Layer 6 of a small transformer language model trained on English Wikipedia (13 layers, counted from 0, width 128).
A neuron's activation on a vector x is SiLU(gate . x) times (in . x), where the dot is the dot product.

Input weights of the MLP neurons that the questions are about. A number n stands for (n - 128) times 0.0038.
n23 gate: 125, 102, 112, 110, 140, 191, 144, 160, 210, 121, 48, 98, 158, 53, 94, 76, 135, 63, 93, 108, 98, 184, 95, 121, 73, 116, 95, 150, 171, 65, 97, 73, 126, 137, 125, 138, 129, 134, 144, 118, 166, 108, 210, 130, 173, 115, 100, 180, 129, 85, 181, 145, 86, 191, 165, 131, 57, 59, 196, 113, 142, 96, 63, 106, 152, 63, 92, 106, 76, 117, 130, 83, 170, 150, 127, 120, 80, 145, 57, 93, 97, 144, 117, 182, 132, 118, 138, 91, 70, 154, 156, 60, 115, 114, 84, 171, 108, 101, 160, 156, 179, 88, 73, 100, 111, 169, 156, 115, 108, 115, 99, 136, 134, 116, 175, 156, 137, 141, 128, 138, 78, 116, 157, 116, 124, 119, 84, 154
n74 gate: 88, 91, 118, 56, 116, 91, 125, 121, 187, 118, 139, 124, 167, 146, 140, 154, 156, 153, 112, 116, 153, 125, 144, 59, 114, 175, 106, 111, 177, 118, 82, 161, 128, 124, 126, 135, 116, 139, 142, 60, 118, 123, 145, 148, 91, 159, 183, 139, 135, 131, 144, 130, 110, 89, 157, 228, 98, 113, 135, 124, 159, 96, 112, 199, 94, 194, 64, 175, 172, 122, 131, 161, 170, 98, 103, 109, 97, 180, 130, 188, 154, 128, 148, 115, 127, 109, 191, 122, 195, 130, 147, 164, 142, 129, 154, 153, 138, 127, 125, 160, 160, 150, 100, 147, 95, 101, 69, 152, 153, 151, 161, 137, 114, 125, 77, 213, 51, 161, 90, 119, 116, 188, 97, 155, 71, 126, 96, 125
n112 gate: 96, 96, 181, 115, 104, 193, 130, 80, 124, 78, 136, 139, 175, 138, 158, 114, 165, 172, 102, 98, 118, 139, 180, 197, 106, 122, 101, 116, 168, 174, 121, 135, 148, 127, 138, 146, 147, 131, 146, 111, 193, 133, 121, 167, 153, 115, 124, 113, 116, 110, 74, 114, 126, 193, 102, 140, 159, 160, 112, 88, 106, 126, 111, 133, 129, 159, 157, 129, 132, 101, 148, 128, 131, 128, 107, 123, 98, 132, 114, 87, 133, 147, 76, 85, 84, 70, 116, 60, 87, 56, 185, 180, 179, 127, 95, 146, 149, 87, 171, 124, 92, 114, 95, 147, 97, 109, 104, 80, 148, 210, 198, 164, 117, 145, 166, 182, 159, 134, 118, 141, 130, 83, 143, 183, 75, 142, 58, 150
n211 gate: 130, 81, 72, 67, 133, 98, 106, 133, 136, 96, 50, 125, 152, 94, 151, 127, 85, 94, 156, 122, 159, 80, 130, 117, 64, 131, 156, 81, 77, 117, 107, 96, 163, 121, 109, 224, 85, 129, 121, 161, 72, 177, 179, 149, 154, 137, 191, 135, 157, 125, 95, 108, 107, 143, 21, 117, 129, 93, 173, 104, 91, 125, 182, 141, 141, 156, 101, 148, 92, 99, 122, 120, 164, 170, 141, 127, 198, 98, 69, 154, 151, 132, 149, 72, 148, 183, 106, 180, 227, 95, 164, 116, 98, 156, 184, 111, 184, 120, 128, 63, 146, 211, 148, 87, 81, 128, 149, 145, 189, 82, 115, 140, 95, 96, 184, 127, 77, 145, 74, 100, 125, 126, 70, 161, 106, 92, 145, 150
n23 in: 163, 135, 180, 127, 160, 79, 86, 135, 99, 112, 156, 106, 171, 82, 176, 145, 60, 163, 109, 141, 156, 175, 150, 120, 81, 173, 161, 114, 128, 105, 190, 86, 180, 159, 134, 130, 113, 86, 144, 115, 70, 179, 148, 78, 129, 71, 131, 106, 128, 124, 160, 160, 104, 181, 135, 137, 128, 96, 186, 83, 105, 173, 66, 96, 209, 78, 118, 179, 142, 115, 145, 109, 96, 89, 213, 93, 148, 52, 155, 117, 99, 148, 147, 152, 62, 59, 135, 147, 99, 104, 134, 112, 152, 144, 87, 91, 177, 135, 125, 130, 141, 215, 106, 153, 154, 179, 147, 100, 154, 70, 82, 120, 111, 132, 150, 148, 117, 112, 93, 105, 135, 94, 117, 158, 141, 68, 125, 131
n74 in: 63, 131, 146, 61, 107, 195, 90, 134, 158, 114, 162, 145, 87, 103, 117, 118, 149, 107, 104, 130, 131, 118, 150, 67, 141, 78, 147, 117, 124, 83, 112, 111, 119, 129, 109, 125, 198, 187, 128, 106, 174, 141, 40, 96, 91, 157, 159, 141, 124, 108, 138, 109, 115, 84, 120, 115, 136, 121, 129, 98, 173, 143, 154, 130, 52, 204, 146, 144, 125, 162, 132, 123, 142, 107, 185, 118, 88, 205, 111, 147, 155, 182, 190, 108, 117, 127, 118, 151, 180, 36, 134, 62, 110, 97, 91, 139, 87, 126, 148, 75, 123, 96, 113, 132, 94, 129, 81, 96, 103, 164, 134, 48, 122, 141, 103, 131, 6, 70, 103, 169, 38, 143, 134, 160, 104, 180, 136, 174
n112 in: 95, 121, 95, 169, 153, 152, 103, 151, 126, 96, 136, 77, 136, 133, 143, 144, 107, 154, 108, 159, 95, 97, 129, 188, 147, 94, 118, 127, 105, 94, 100, 200, 128, 111, 115, 96, 61, 162, 143, 133, 141, 139, 106, 123, 121, 168, 134, 141, 82, 107, 129, 175, 90, 168, 121, 139, 132, 174, 108, 74, 147, 174, 129, 150, 126, 147, 156, 102, 149, 102, 87, 197, 93, 83, 103, 166, 123, 112, 132, 120, 165, 158, 162, 91, 98, 88, 178, 99, 92, 125, 151, 135, 134, 151, 140, 93, 131, 191, 195, 124, 92, 145, 105, 119, 61, 106, 102, 120, 125, 144, 197, 147, 155, 136, 107, 112, 173, 147, 126, 150, 124, 174, 116, 83, 179, 166, 98, 132
n211 in: 194, 103, 90, 136, 148, 144, 178, 132, 70, 91, 158, 163, 106, 129, 168, 133, 91, 68, 106, 157, 149, 129, 162, 117, 30, 139, 169, 124, 162, 150, 98, 128, 136, 99, 156, 175, 54, 176, 154, 180, 164, 123, 153, 121, 112, 87, 123, 187, 118, 106, 146, 84, 114, 127, 140, 120, 138, 165, 86, 106, 107, 129, 88, 131, 105, 166, 72, 166, 104, 63, 125, 121, 92, 135, 150, 122, 89, 130, 168, 159, 222, 97, 165, 106, 177, 107, 103, 113, 136, 105, 136, 192, 120, 101, 192, 78, 123, 193, 100, 140, 148, 136, 94, 133, 116, 103, 115, 141, 156, 146, 118, 96, 171, 175, 110, 111, 122, 135, 172, 59, 179, 175, 166, 119, 158, 144, 128, 128

Each question shows a token from some text and the vector x that enters the MLP there. A number n stands for (n - 128) times 0.061.

" ": 173, 112, 141, 101, 169, 130, 102, 156, 94, 146, 155, 143, 123, 84, 89, 92, 113, 122, 106, 122, 103, 152, 124, 117, 143, 120, 133, 119, 149, 128, 114, 180, 123, 150, 107, 108, 137, 128, 159, 82, 131, 128, 147, 153, 143, 157, 142, 94, 86, 159, 102, 114, 137, 88, 122, 153, 98, 128, 144, 102, 98, 184, 160, 143, 124, 147, 98, 154, 147, 128, 116, 133, 90, 101, 100, 128, 125, 138, 155, 110, 146, 130, 87, 102, 85, 112, 119, 106, 115, 135, 92, 119, 83, 140, 161, 169, 114, 113, 124, 84, 122, 118, 136, 113, 124, 109, 160, 105, 86, 92, 150, 136, 138, 139, 125, 99, 132, 142, 96, 86, 123, 90, 133, 129, 156, 114, 174, 131
Which neuron fires most, and how strongly? n211, at about 0.3

"ay": 149, 133, 147, 64, 171, 125, 132, 129, 159, 155, 120, 166, 120, 106, 144, 172, 101, 102, 91, 113, 171, 99, 168, 138, 111, 114, 155, 180, 127, 141, 106, 121, 143, 132, 139, 140, 89, 101, 176, 88, 157, 186, 96, 153, 129, 143, 131, 104, 140, 172, 102, 131, 122, 94, 130, 148, 147, 127, 129, 144, 123, 143, 156, 139, 144, 129, 93, 121, 142, 101, 137, 132, 110, 156, 68, 190, 127, 136, 131, 128, 130, 149, 99, 131, 124, 120, 87, 100, 111, 127, 98, 107, 153, 128, 154, 122, 72, 123, 142, 113, 67, 150, 110, 117, 157, 157, 140, 150, 105, 147, 156, 116, 138, 165, 163, 115, 94, 125, 117, 115, 125, 117, 117, 91, 155, 75, 95, 156
Which neuron lights up most? n211

" se": 126, 117, 108, 145, 185, 119, 121, 139, 168, 145, 143, 163, 128, 65, 132, 119, 116, 123, 107, 92, 101, 125, 111, 107, 150, 123, 155, 143, 123, 130, 110, 166, 97, 107, 77, 118, 150, 131, 147, 88, 165, 123, 168, 144, 131, 121, 75, 136, 129, 153, 100, 120, 113, 122, 101, 154, 138, 124, 112, 122, 159, 181, 172, 83, 141, 91, 115, 142, 132, 170, 143, 147, 106, 152, 103, 135, 107, 165, 174, 140, 161, 113, 102, 127, 112, 119, 108, 111, 127, 128, 145, 67, 117, 111, 93, 183, 141, 128, 82, 112, 92, 104, 111, 141, 103, 211, 159, 113, 105, 110, 117, 125, 127, 151, 147, 157, 86, 109, 129, 104, 146, 114, 122, 160, 160, 137, 94, 153
Which neuron lights up most? n211

"ing": 131, 138, 140, 171, 133, 142, 80, 106, 119, 142, 126, 184, 111, 78, 79, 142, 133, 129, 151, 110, 128, 129, 159, 111, 169, 109, 194, 149, 85, 116, 145, 140, 119, 99, 139, 109, 124, 104, 115, 111, 157, 125, 161, 144, 80, 124, 106, 125, 106, 170, 121, 123, 126, 139, 146, 198, 147, 171, 147, 165, 146, 128, 131, 108, 116, 55, 99, 144, 138, 142, 114, 116, 118, 159, 136, 111, 122, 135, 128, 112, 134, 144, 99, 116, 113, 124, 131, 122, 125, 116, 92, 97, 157, 116, 82, 140, 105, 167, 120, 96, 147, 121, 151, 119, 126, 164, 104, 128, 104, 126, 151, 73, 102, 138, 170, 107, 92, 66, 97, 83, 146, 112, 125, 162, 151, 94, 191, 115
Which neuron fires most, and how strongly? n112, at about 0.49

"ic": 145, 79, 162, 168, 144, 105, 113, 103, 154, 102, 160, 146, 106, 119, 102, 133, 79, 143, 146, 172, 132, 95, 136, 99, 114, 119, 139, 109, 131, 126, 104, 123, 142, 127, 79, 160, 148, 114, 128, 148, 135, 64, 118, 139, 151, 124, 115, 100, 150, 175, 115, 101, 138, 117, 156, 147, 153, 134, 135, 108, 126, 147, 152, 80, 72, 124, 86, 123, 79, 178, 145, 86, 118, 161, 66, 138, 111, 132, 137, 126, 135, 90, 99, 155, 121, 108, 114, 148, 116, 106, 76, 116, 105, 130, 140, 158, 148, 138, 104, 117, 146, 114, 191, 148, 132, 103, 135, 152, 123, 137, 148, 156, 185, 107, 161, 144, 128, 88, 130, 124, 93, 124, 103, 100, 130, 125, 113, 99
The three highest activations, in order: n112, n23, n74

"m": 148, 123, 139, 213, 140, 114, 79, 130, 124, 119, 149, 149, 108, 136, 112, 86, 125, 139, 131, 123, 99, 129, 156, 103, 101, 133, 94, 141, 128, 84, 123, 165, 166, 66, 107, 124, 112, 85, 121, 142, 156, 131, 89, 109, 173, 151, 133, 123, 108, 187, 117, 99, 148, 134, 78, 134, 138, 128, 173, 103, 134, 136, 121, 110, 154, 181, 99, 181, 112, 104, 117, 96, 96, 140, 116, 145, 101, 141, 131, 104, 151, 134, 130, 134, 80, 107, 87, 104, 197, 132, 125, 95, 85, 137, 92, 160, 99, 185, 125, 114, 110, 131, 160, 137, 124, 167, 155, 150, 123, 132, 164, 157, 132, 137, 139, 100, 136, 135, 113, 94, 145, 114, 140, 125, 137, 99, 128, 139
Which neuron lights up most? n211

"and": 137, 93, 123, 163, 159, 98, 122, 144, 113, 142, 119, 143, 106, 135, 101, 126, 89, 134, 155, 158, 109, 114, 183, 82, 118, 114, 166, 161, 115, 109, 96, 129, 134, 146, 145, 122, 123, 126, 131, 120, 149, 167, 104, 153, 124, 164, 100, 120, 113, 159, 96, 96, 157, 107, 121, 188, 114, 162, 148, 166, 121, 159, 77, 107, 96, 69, 100, 138, 88, 117, 134, 115, 108, 129, 129, 129, 143, 217, 179, 105, 121, 145, 106, 144, 107, 115, 130, 123, 103, 81, 122, 128, 103, 119, 125, 139, 122, 148, 143, 120, 213, 99, 143, 139, 107, 164, 166, 107, 105, 120, 124, 143, 130, 117, 177, 144, 114, 71, 114, 111, 155, 122, 121, 139, 167, 119, 138, 129
Which neuron fires most, and how strongly? n23, at about 1.2

"A": 177, 115, 138, 151, 132, 116, 92, 115, 122, 161, 157, 164, 121, 152, 101, 118, 85, 122, 129, 94, 135, 107, 135, 103, 140, 111, 122, 185, 87, 128, 100, 127, 98, 123, 117, 105, 151, 120, 138, 118, 156, 175, 132, 166, 148, 145, 93, 125, 135, 159, 120, 133, 131, 123, 153, 114, 135, 139, 114, 127, 113, 164, 139, 98, 139, 142, 95, 153, 76, 173, 130, 79, 118, 135, 148, 163, 139, 125, 153, 114, 155, 145, 101, 142, 106, 128, 88, 110, 120, 86, 97, 151, 102, 94, 132, 146, 124, 99, 135, 91, 132, 127, 149, 96, 138, 150, 117, 118, 80, 139, 140, 155, 125, 91, 96, 131, 73, 114, 128, 107, 137, 69, 97, 156, 162, 141, 143, 157
The three highest activations, in order: n112, n211, n23

"h": 115, 104, 164, 173, 135, 141, 145, 122, 100, 90, 100, 151, 102, 93, 94, 148, 109, 103, 97, 152, 118, 109, 126, 135, 138, 93, 167, 143, 127, 106, 127, 151, 150, 140, 151, 127, 98, 94, 149, 143, 168, 123, 165, 143, 158, 102, 90, 135, 90, 129, 93, 123, 173, 83, 101, 153, 107, 155, 106, 126, 143, 190, 95, 93, 166, 139, 107, 152, 119, 133, 132, 166, 144, 127, 125, 141, 73, 151, 154, 73, 124, 109, 121, 123, 109, 111, 124, 146, 106, 82, 109, 113, 155, 106, 132, 147, 86, 142, 126, 157, 199, 111, 214, 160, 125, 129, 155, 116, 136, 104, 132, 108, 148, 124, 121, 104, 111, 148, 105, 105, 133, 80, 129, 147, 166, 122, 104, 114
The two highest activations, in order: n23, n112

"a": 138, 102, 171, 111, 124, 100, 121, 101, 130, 124, 119, 174, 132, 102, 114, 84, 99, 149, 129, 128, 121, 137, 134, 97, 167, 87, 112, 156, 151, 123, 80, 156, 129, 151, 115, 150, 172, 108, 149, 116, 120, 122, 68, 175, 158, 138, 143, 169, 124, 176, 115, 179, 152, 124, 156, 89, 123, 122, 135, 87, 86, 95, 158, 71, 172, 92, 128, 133, 83, 167, 126, 102, 111, 127, 102, 129, 97, 142, 145, 136, 169, 117, 99, 123, 88, 100, 110, 129, 105, 100, 117, 142, 136, 122, 126, 163, 89, 119, 154, 133, 164, 103, 157, 142, 96, 91, 140, 164, 94, 93, 109, 136, 143, 134, 150, 124, 131, 129, 120, 115, 133, 128, 122, 125, 134, 135, 141, 154
Which neuron lights up most? n211

"ed": 189, 120, 164, 160, 160, 114, 89, 136, 106, 121, 137, 166, 138, 83, 72, 178, 103, 153, 126, 88, 122, 119, 130, 107, 132, 127, 173, 133, 119, 126, 83, 144, 143, 108, 131, 116, 132, 123, 153, 100, 166, 162, 117, 139, 111, 135, 93, 98, 102, 166, 131, 98, 142, 126, 148, 169, 121, 152, 143, 148, 190, 133, 139, 116, 87, 78, 108, 142, 122, 188, 164, 167, 104, 170, 105, 157, 96, 146, 154, 123, 124, 119, 102, 117, 116, 119, 146, 147, 131, 115, 124, 88, 121, 94, 108, 159, 99, 162, 116, 102, 165, 145, 115, 145, 113, 159, 136, 91, 95, 100, 137, 83, 127, 155, 157, 144, 107, 88, 114, 102, 168, 134, 121, 151, 127, 100, 121, 130
Which neuron lights up most? n74

" S": 122, 70, 128, 99, 132, 91, 125, 133, 120, 134, 121, 153, 106, 103, 123, 151, 124, 135, 149, 128, 132, 157, 129, 105, 126, 123, 99, 155, 111, 100, 111, 182, 122, 105, 122, 151, 136, 127, 141, 117, 181, 94, 130, 120, 140, 144, 123, 117, 134, 156, 96, 125, 144, 119, 146, 159, 122, 125, 118, 114, 152, 143, 163, 162, 139, 169, 94, 144, 117, 93, 157, 139, 89, 116, 98, 141, 114, 123, 163, 132, 159, 130, 98, 111, 115, 75, 116, 110, 133, 55, 95, 126, 125, 96, 96, 128, 111, 130, 124, 108, 109, 89, 137, 115, 139, 158, 119, 115, 96, 101, 146, 76, 147, 187, 103, 129, 125, 93, 124, 96, 148, 109, 99, 137, 159, 109, 129, 153
Which neuron fires most, and how strongly? n74, at about 11

" R": 131, 78, 136, 147, 148, 104, 118, 119, 144, 141, 146, 161, 101, 85, 127, 149, 114, 147, 152, 149, 144, 138, 101, 128, 146, 135, 129, 114, 150, 116, 61, 187, 135, 94, 137, 141, 145, 118, 161, 75, 157, 113, 147, 101, 152, 131, 72, 103, 151, 165, 95, 94, 128, 88, 124, 145, 138, 133, 164, 98, 134, 158, 189, 140, 160, 119, 60, 152, 124, 111, 156, 122, 114, 116, 114, 155, 127, 134, 156, 136, 172, 143, 125, 119, 110, 102, 110, 133, 130, 82, 96, 136, 123, 108, 127, 145, 131, 92, 141, 99, 137, 97, 145, 76, 140, 126, 132, 125, 87, 101, 148, 126, 125, 156, 127, 136, 111, 83, 125, 105, 139, 89, 123, 129, 138, 128, 107, 139
Which neuron fires most, and how strongly? n74, at about 2.7

"i": 141, 128, 139, 153, 136, 122, 100, 127, 116, 144, 121, 134, 125, 115, 117, 140, 93, 100, 158, 136, 140, 110, 141, 81, 154, 139, 210, 123, 140, 87, 121, 131, 120, 133, 87, 137, 103, 119, 102, 125, 144, 167, 166, 161, 83, 124, 97, 129, 99, 148, 85, 139, 106, 138, 126, 154, 134, 110, 96, 141, 119, 121, 143, 122, 87, 146, 94, 128, 95, 151, 112, 130, 137, 125, 93, 124, 91, 141, 172, 118, 132, 124, 95, 110, 127, 111, 118, 133, 159, 77, 58, 101, 140, 121, 166, 145, 138, 101, 131, 119, 129, 127, 187, 168, 125, 168, 181, 108, 119, 76, 131, 114, 114, 142, 166, 111, 101, 131, 110, 106, 120, 82, 89, 106, 174, 103, 158, 108
Which neuron lights up most? n211

" F": 140, 59, 162, 95, 170, 91, 111, 133, 153, 121, 158, 147, 121, 79, 113, 133, 117, 116, 119, 124, 133, 112, 148, 98, 132, 126, 117, 149, 142, 134, 135, 173, 153, 85, 119, 132, 132, 165, 173, 122, 191, 105, 122, 157, 121, 147, 92, 156, 113, 151, 97, 122, 130, 97, 137, 124, 138, 140, 124, 122, 125, 146, 141, 116, 130, 86, 97, 144, 146, 126, 127, 130, 86, 118, 96, 137, 123, 142, 179, 95, 126, 126, 98, 123, 95, 87, 128, 128, 121, 75, 99, 89, 119, 122, 116, 148, 140, 137, 104, 85, 122, 133, 110, 104, 145, 94, 162, 119, 77, 122, 151, 107, 128, 152, 122, 131, 85, 143, 108, 107, 135, 112, 115, 111, 168, 110, 109, 145
Which neuron lights up most? n74

"w": 129, 97, 169, 134, 166, 105, 163, 174, 95, 158, 145, 162, 117, 94, 118, 131, 111, 113, 91, 108, 112, 110, 205, 101, 149, 136, 134, 117, 124, 80, 143, 130, 115, 109, 93, 143, 133, 83, 117, 121, 157, 77, 184, 164, 160, 113, 96, 145, 145, 159, 94, 134, 167, 154, 96, 110, 121, 140, 133, 116, 145, 108, 154, 139, 75, 128, 130, 157, 142, 175, 145, 142, 120, 140, 77, 143, 132, 111, 116, 156, 123, 138, 95, 116, 110, 108, 95, 93, 163, 96, 159, 130, 150, 126, 114, 130, 111, 115, 107, 116, 146, 96, 125, 114, 154, 173, 147, 143, 129, 79, 158, 147, 172, 146, 127, 95, 153, 100, 92, 131, 112, 125, 125, 121, 140, 119, 156, 120
Which neuron lights up most? n74